Layer 7 of a small transformer language model trained on English Wikipedia (11 layers, counted from 0, width 64). Numbers have three digits each and are written without spaces.
A neuron's activation on a vector x is SiLU(gate . x) times (in . x), where the dot is the dot product.

Input weights of the MLP neurons that the questions are about. A number n stands for (n - 500) times 0.0012.
n1 gate: 509523561571545339559665501666638528360672563486540578521333592460369525250470457258440368140651610340508521509529443557519622737285497317649520444749419318756265576364391563603571615430353427
n6 gate: 445412523441511543580502405274612453311507519396670589579522551803387294181559414666899518328326554452440580244460370504706526375368414403448626391611695414524484751507641445454471442543407476
n20 gate: 868591344609421376631338470430669464465429640376728554474258500555374423614358485468765495209498542491436574525497318554543455472568763532220714443459584579608375396513505136628206328459252467
n26 gate: 458506416644386608458425367238603708477590627458374384684490483599517368456559579675675573419679469480605516225478382524620861341562728568411357497402605313646611457394499658573498410467661438
n27 gate: 650527403524844393701460311387397391529702521557656433724527608555559572597509465679338421620413485439326578502331536323511628382720394397551591385385604332390537439491602280288661396478604700
n31 gate: 608611717333565486748147550573548686364343665624488322460419540738704399370822470130510415420462628601484330654564441497552637289633399309542600655301315387535298497733411606588344593562400649
n36 gate: 472632531492730552420413363476489389225809742758470449504470499485443467674255438600520411383557485521476336556476387637599594435413521572353623681594492328463432530291399555264609634570601609
n41 gate: 481499530346450584535326605239459625359365555358508637334467669485573372383511461719455519520756490497444357542238697342501612593432484410527646377495468548437220387418616719209528489701403797
n42 gate: 559464616464423252434447657524562838543588443550771571557634739446343329292420347700468656757486509443338389367608526572731488528421488336722466717430591428424409613519564799690492503762574475
n44 gate: 552481551539628641544562620546614594482522564476565505607503421578180394523413460548370393480715341624667353527446616615574422407240399560343310567650432285512537508675463649382689581684339418
n57 gate: 391409507546434347449568404357490409534461542383409390378514600561537473385565540646383705570605499554629716676508494670571472513829603548377236465559341597699487705260250388307541418616319644
n66 gate: 379448468661482505664200382501639421527660356363390542687460563179493544532564629551482677560504537411699627624265303391643940647393642476691651632578401486481405433416539416396488767405477691
n71 gate: 556635297486293686560448724409502579617354591616324569705386523577435602669472280386581568232711471533436446599480278540666496614435444459600748369182482482636457680568542647481475683358475357
n74 gate: 765562549518892422436534280587488557267478243465654486441414451834241359538678503481576713436333565268558435227546422420311426520570357505717437710619498559227584372706360735592393542592706592
n76 gate: 505673292373732464389508457435411458478592519389462676528269384678512612603422538681656507573440427595813387395421338724472439342489372492286393393598505402631415492264339530506641385639629514
n89 gate: 590295673524407358547422440453568563549676714383511440683538963565571347714413515213274593390525495560685477648629739644531406520436487618709649410495340328434511715416447647441668729661487666
n116 gate: 428338644318474332550530587506466362541604692599658379532463785601327492448477387546534623465600497265625590709710648592487455428465378497462625481520472315535279422215479536507480549701469641
n125 gate: 775637606507631430707615570337786609377274578285344623840351369409314538637302528268409727348630554644537834395691496667590395415324482221582756699393624398566399500628498637328542268325597523
n126 gate: 623411555467641353565573409516495318594522499690349631371374445546412362662585527482463417530308296719738514690365566209573675531494688640565371477731529438429492465539680315365655351668586637
n127 gate: 658413436420757703581521612553389614646579366432675489548469450455452358541391642713470427707593660277430656555603384379629486568390579425724297414496163584612681429711575523512486654656329457
n130 gate: 576397268476613694539507531167346550692585477300558613638474541589635693439603487545470498696225485542581663758560387719482621102417571553513364367601346617429522546603418644479410449829612690
n134 gate: 515519681658663924620378529572692624411130517507540531432372722573607751313512212473590762687674696338593443345354684531517610511216397376554395501508411620463603478671689709569577468228448561
n136 gate: 597699468590408513357486694433590705145584608605435354683541483567488661550572729628312537215664870313450351370542607639642471502603464414517522349624394450534561530399435654381775573539490709
n138 gate: 534361747564653612522496469265521343633703507498594659713387739457536503713598669510560447629712554738584493560602236309550504407645385486491665694454540763726690608341417481311539442774440456
n140 gate: 489525620674451362583257569602581571657359380574705642579688755594321571283632345401456581535540304425771705435432401645538722636438525383288484352413414309451539469485091523491233554342514452
n157 gate: 347561336378623611469192484300429479453702443639440711463504514533594563260260731468611327572578325560587391349550285478511734592393668625444420451592751345230563371519409613342638429660247416
n166 gate: 647470438280413649616468387333521579382481464535556651491239442604499655532508573766595498595483372476505559260518653491571677432442255567578343531581699633222510485711616556256386416720436611
n168 gate: 530461462308683776372413471408643669659553720543394402299334754493520650429495612565505626586474410377580471778560344394573424499467518314652439500588452505623437450343550287666585575403723463
n175 gate: 551654563479725468454539326453609526704566568756583589235379508484297613600478657690440764237300325579355678659256441429517411562730491445499364481463498456533376601604446464310654651503401535
n181 gate: 224407659517554430300578564380549498653489371497387568454489636800440524216280314601532482501442469591364416292450413367363513573548649433613556298265558462579302731558486379369475618568458319
n183 gate: 703522288425413463532514492403575292468496503402544421473381649401776473586398509543559418531645637413649357605668461361480418455339723375485453494793575516651575382433430632626426133651578691
n189 gate: 512598651553425349578341439525531654840469619348135612389519548345496228660384614677579321518457786330711478424556322476695564253317330568386497732394452670529314569628154818616848489619587519
n1 in: 573478358558632373406453429470609525355741662467624585423693435500264537551332584583701572365497487430489453569770483429429464736642340520519395566331571638516442551326554573493459365605516557
n6 in: 430325442494571493351494179468650515697544563387492554725293563443654466356550285644535550631396147488273545541484319497706493427446550536545587684500506480447795518419407392442532246377369368
n20 in: 629740438597706371592455541676728662602536326437620550513169401574573480462501512434504665452515612463249413580470513587531400619461607388647653404647462599564371408537279463734567540406594646
n26 in: 681506425752356582352607601513409603277475594539385552603521803581480423623639482581471491552479455510459312417438657502513559400506555419424453504617312321534477415586556600457456473353348578
n27 in: 539559491365369540641568290604464441438501545438844356679321472833522564570476450676412518408625245616563484519543526455456776528589491399502511381617769513366590417517598410533453490646549611
n31 in: 489589391600645526622564235323305580545214527470507537537647496771253341571574654762540617508351525302668563407537571531615430474544327484562581505341668425446637563473389608540697502523505438
n36 in: 317589451352409474206390762656477695354383531455281648351585522549428589513540369351651570709337412352518536440468640455527624405577439537390444294669593477339597512638633619606521568520533416
n41 in: 457377505488475325461390424457363726525662443526644359506631455544502583493300402512552313500717483535528584576722377622637387423529598344521509409680489619416679259493416632478345551429327488
n42 in: 380449375527647328579685688715380408472529625386371328700551734583530388461400573523677663634455469461502651493560522478626524386370513243627369368503519546627631454241307527452410235594388514
n44 in: 538507583633501648584566474452331474421620550618659295603466447407524630545597422395466551302473263410529425508576524652519503473289564443490214499362350362476456420519388443360564335443396373
n57 in: 524479444542526471379519715415638395687686316436680547504559560666524438454459646492357607436546365523471474563490465527429518486729470628604346460489441657455664661400275177426510558877652589
n66 in: 269337433418607407426567567523227360579650713474529551533317586542480631591412332301818380532427730591612694497355583392537494428539479589411490337581473470434445403494389641558487470530696493
n71 in: 581768421718339641610499573711544514426283417526513556476489475595471730495443542358502500346463441512370486713517752622662369367294674530618477247382478558348484717409533447557577549337555508
n74 in: 545432542683411427414274443511410487608413372566413489551457604555376526338434633667497766661692304441485376412672599226303229478579452379427568655458403496661462304641393535261539514292263514
n76 in: 531670548674557566632523506432679347586537482430545687341570396397488376436300641564574766737449524482399645292325505547234617423386443416511413366678402484694510457244469675428452543625386649
n89 in: 682469685527329458536596711657395519283571679422663384318717391491675451644567518727417560476432646499446553603554434683349699418466424649476628568562529588431487418531431675596535585489650694
n116 in: 552387614552404553665632725444433432445618333553393210635423464588680543612358664573553500498376823484453509354606606442489331507496608529589469542437481427547575592484427510490456441521501757
n125 in: 575381439304587367572424526389728391467335538223573401424276426472673572690615492787564737265415450374366589579607450466679279736477280445613675580626429545433443611396630397338578429650290528
n126 in: 675551430469717357774500501492550431434456596495681559489639294266311475326554542523199488865156435385463563505315497387561574471528271386536681529613493422480591485390672529602503691524429490
n127 in: 327606443447594558587282412321601566329564437465654523420644515385688548281398483697565336516541690346613516462352656288386477409550370482572623584452300447557524229624603337628552723514544612
n130 in: 634443350504299291418526630606593687609355453577406711641436363568475480478475593575362309621438445413474683556375551724567468408551586313666543521461520707467509691382582696275645434861580266
n134 in: 682417488474538656685293398494567363577607515522542399267605620464354459486539499306646900650415522624388415544270673535437443687466661685489646621605655268614281679463543412620501393490400531
n136 in: 557329476537635755588504293330369376600470346378280499619378579551437482609512300560424858464658464450401570418452582484421587669562723510513536446774454668509423612563444303343636312275595423
n138 in: 365358662375582656595564482517472276547565638464440449349388328569372557505506576488326462507614312402568647618624789563582399303449529507485576717528667538448638290555456471434486414429589447
n140 in: 494495610662471167689589409500400492367415284497445488532506493577511612491525491295562701326300582538478565348548511580734442563614475295294527377426624471667467525816550571669642696410463702
n157 in: 490567466619504558421444404358384592447430511801620693513710320550524637423412276568545611499650482365563450711409523467329598549591492482371386504617369467428613175557476387440459689515462466
n166 in: 451770502539557534270385649537620429242357401547613578632343492452533636525355490402639346461414557508560419414693722562408562702322429457408466507399578481408404277412490429354651599444561488
n168 in: 537446513436411378291501483419504448590450798405437605546394384544642476486651696632411549554600371758640393474586464578379424625652750500586638336440475415389617407687310485353401263572326640
n175 in: 467530524365708700439345480574407350617452533435457444380494418528475595624401502679396298432428455411544275544569155424409549591652296474534828622349514606567319432604534460360641304517520358
n181 in: 287640605754669569601589469630301551371379404665610645474287648623465557619410488535464495474286454390558514354537566628403511474497362413457717554545474491450314635509448429581482856325542505
n183 in: 626420631434600371503514731510434469600347346540628522432530508446490486409637742545568447374538693406554527567787576486470333503487922524666607482557483575395584344237571556476334499500457601
n189 in: 517647579649379370425244411643357515657508422452416504605677643520277687583186572593638597456687508469683507518689387386746427438650378563590514463597473535506406795546593527448495596658228695

Each question shows a token from some text and the vector x that enters the MLP there. A number n stands for (n - 500) times 0.0049.

"y ": 422361375452463560547362407616439503615554434293536551598470637410467522543467496449394503459537585590495495481463477580613371568543498410645524502585567459556425493400544428491671465435655459
Which of these neurons fires most? n66

"vi": 531662387477564551556475611672401500510460581471584574590570408499511573501545714355557480447530601650477266454577487463455550404529424672667485362385392461343532542531622464496465466464572392
Which of these neurons fires most? n71

"|": 494383382404474458584638382671578261439577652564506633561609518379433557535549453374633611699333645494559445577447522514545606504636528530332584666577317720537481471566504469423466482292516348
Which of these neurons fires most? n66

"relation": 551631392622468329504694560540300610301516579552572537641505317405395614451524658416526337721468440565336516639540549545637493559545552437558321345503637528381404546558543591681559504561419380
Which two neurons fire most, strongest first? n42, n130

"dis": 494555414549568398814394325556409535519603562499629492460402291524523439342364416239342569571569598563417547298512629588503352563560574557489340481369426722513416424542413711289608794460283313
Which of these neurons fires most? n44

"Wal": 603654439450501483463552367506398550290561568540551551457523574488429382366290393522499515411464516725410630476383493325481438549502527580669616533448572531549516479282455513610431483440623369
Which two neurons fire most, strongest first? n1, n44

"| ": 508426390466601489418371457687457477484568467222432580593583539377460433362540411441591528571438477427544291526491515614495595544466587501342576545640516608445507504486503354564466485563432509
Which three neurons fire most, strongest first? n6, n20, n71

"her": 671627389601483429454579249579437432569519654603729500644492413557542466468270464555404503493567510615534416523423671450424310557550450356478486371518552458609514434340607507477606455517514297
Which of these neurons fires most? n27

"head ": 464367397526478503524518379622580560573562518259425543541442561570459497593476575469427496412448552554432464540533517590548425604654373400644611458548551546517376569530423520482506441444562538
Which three neurons fire most, strongest first? n125, n157, n1

"ir": 416643400465515578594554400469363493412592498520403554436533585444675614368583453518476477528456511721329622505620480577509388475662365620627478480415311471456515509630529533289466557422564564
Which neuron fires most, and how strongly? n183, at about 0.16

"als ": 391348414476531502488462442640571458484559546313403543471427523439474466607519511385584550518486581491535468562530503682460325560687419477640657509551606433586439395464437586447521587375575493
Which of these neurons fires most? n125

"im": 461650375604612327507442481663546453594495695597611525527502314508502506557534620530480469450515509719593568519421387494507380481507556614388293507396507430405569552408443472611370541467421514
Which neuron fires most, and how strongly? n136, at about 0.26

"g": 390655422421535436558572413605245599718519529534648449442557466436549334433583480535668556727545626569386505376590580395569427593512450406470361362467494540612519669511517637548511504575412468
Which two neurons fire most, strongest first? n42, n189

"that ": 554485277565644489520451429513346424490778491269535511574522516464424546580555471721430413396508530463392434570530627474468404661567520396557631448655548520490462529447600645355630531472423513
Which two neurons fire most, strongest first? n136, n27

"ch": 418663466551523486523526480398382621543285570541650565679571271442567450518549419642461592690480510580523478425436549479350223641479424431379344512603608457578497626483539553374431463515478458
Which neuron fires most, and how strongly? n76, at about 0.54

"re": 679642487589373664598555502742244427459507544444640580553454491563470436474452556435475550425489511500617517408657593452521419530438366535524324381409576533419574507803463401287565712348408438
Which two neurons fire most, strongest first? n44, n166

"ab": 507628385697400404572554491441501429685455647443533452613590413500636577394359453467461595440660614463507338261586585576681450662564516335505234431568463540582530566471656551398515504480578304
Which neuron fires most, and how strongly? n136, at about 0.51

"add": 433632359429431304626700417455401499548354502558564404472471531590342469417448420499353470689481504581546175567401588704573478572530520404618307381549649562560510538522474551487406657553409398
Which of these neurons fires most? n42

"it ": 427419351438524460579412572563267534441555363332515493598500558422465531443521451407353409650461575542327590551444565539598402583510628508564712627550533521516449429104648555233633399348631502
Which two neurons fire most, strongest first? n66, n41

"song ": 426383323473486561479411396547377550593555470326545397481533492549366420449434483483445424563476411585545474490396623590545312662643471490662496429553509552519543384257523591324580480371438481
Which of these neurons fires most? n41

"ul": 463635366375550537486534287450387526487583651477394575429492515416692607418580655537416408496554530754491464527572478343577521344555500651530573569353527525366434536524464481458496560374497560
Which two neurons fire most, strongest first? n168, n42

"appro": 545659477373382676600566515767389421537348604583503506420403255484390497420428583459485581600433546560542395654581490483466499490543458604633491505404458387503557603690543500404544486573433314
Which of these neurons fires most? n71

"ers": 536622316534457547381495377608379601592404731560635632473390394510532366478469726353411604470439505413595608521595396309542451591669369503402522542526742518416556412587450440494526434352440438
Which neuron fires most, and how strongly? n175, at about 0.49

"Cal": 503686533551513531554465278624357618476423383496428589439451419468491508452421499561485500590463483727484490551507548441424527449413522529478452390547506608570464427488516598427598541571578403
Which of these neurons fires most? n76

"Episod": 563563411401543548418526683716430544417429555615498500584428159331398624332281462589358602492513410561574387614562585346300460689565372473725645611433609595353676464485424655336447416291422498
Which of these neurons fires most? n74

"ised ": 434401324545615455416376471576494503405573476299421408493470453492330488666279546466622460466472471486474507448530590633543389417729379622634567519586588519487616533494547599562483579631563507
Which of these neurons fires most? n36

"was ": 465368366543495474475549511680229593316365635369402416575520539415390408648514430477529460574493636411448643506483482660507349405470429440544566661475374362532625471447515446434596647442426528
Which of these neurons fires most? n89

"\n\n": 584416310409544601467323607723512541664451611436337675551415743449505347343592439482594533626497274493425420725501547704488387649487673468274364564504426486497491430539504513356445506519476384
Which of these neurons fires most? n168

"y": 473643335402513623450567415470462520549591676474456500470564540499766500463435456550449439474476465709415380686625478629548412478543431636528427549609400431486446517505563418495493478482640507
Which of these neurons fires most? n168

"20": 451451423442448341478501482510556463389567502753382267576482632420551378534436441434486451428517600395480295515464620400405438531501457548415576401376492578330500581391432551571407624444631334
Which of these neurons fires most? n76

"18": 445514287515587488553228492295522383353528487670479403641350401582631562623558466480425645382387535450277528459455576444471392515704393730373660452496469544426396591621554531520559559417532378
Which of these neurons fires most? n136

"their ": 550424440553426505538354557498411499632518574217460528648527350454527417604478519547510485542456650524613479479569479592554438549464438470451415479422421603534456593654531740540627436537524438
Which of these neurons fires most? n189

"or ": 390376368378461440405353576629460543365608443286540512517419486489449526499552401623481523478398654554359563423468426515458428520513543509500633630512498397519492498470615569449629586461418489
Which of these neurons fires most? n6

"==": 625465355620461645493402432624384236408627407413565648746390420313312609563541468409618517595454516483465395562324549341651620348463510459368675683456467632388582446393447349436335458380318414
Which two neurons fire most, strongest first? n66, n138

"u": 455628444455537513458597431483621619510793677518507579583496339555423577389574525506516397346481583459503356650510282291310265393511560813696345401496590645611439584455435590456543330386464558
Which neuron fires most, and how strongly? n1, at about 0.79

"f": 343646365562394457600596452560464678556602535554610508443535506320393454537524601591492529559568597493574539772612526430350522575391391451455491332479437408665478570606492462554518586376325483
Which three neurons fire most, strongest first? n127, n1, n6

"L ": 473386446565538481543500425738418493252482506396353521480331324427529666416499509529487309457568506267422533561526629497406323628340528360496668585334499505603497566389389405556428571469610400
Which of these neurons fires most? n1

"19": 412457475463407373408546465482486500403617570745419347508429597498577382589415435362488481440468602378469371454432675443443517520537429649438537340354517554398450588285437612521435521385633297
Which two neurons fire most, strongest first? n36, n125

"stor": 500675409519458522465408470615436443505540559584529631409456270485474469359403518403499493645417510675484478444410417482392446597463581528611427375536512579375473534485395579518464587408462493
Which two neurons fire most, strongest first? n157, n125

"2 ": 428507391475647462527319595519311440376481397320639698430390485283518377600521545376442419610458431377424291740557646226410380510604573503573453447671505592446695425543591648627445510451416567
Which two neurons fire most, strongest first? n183, n127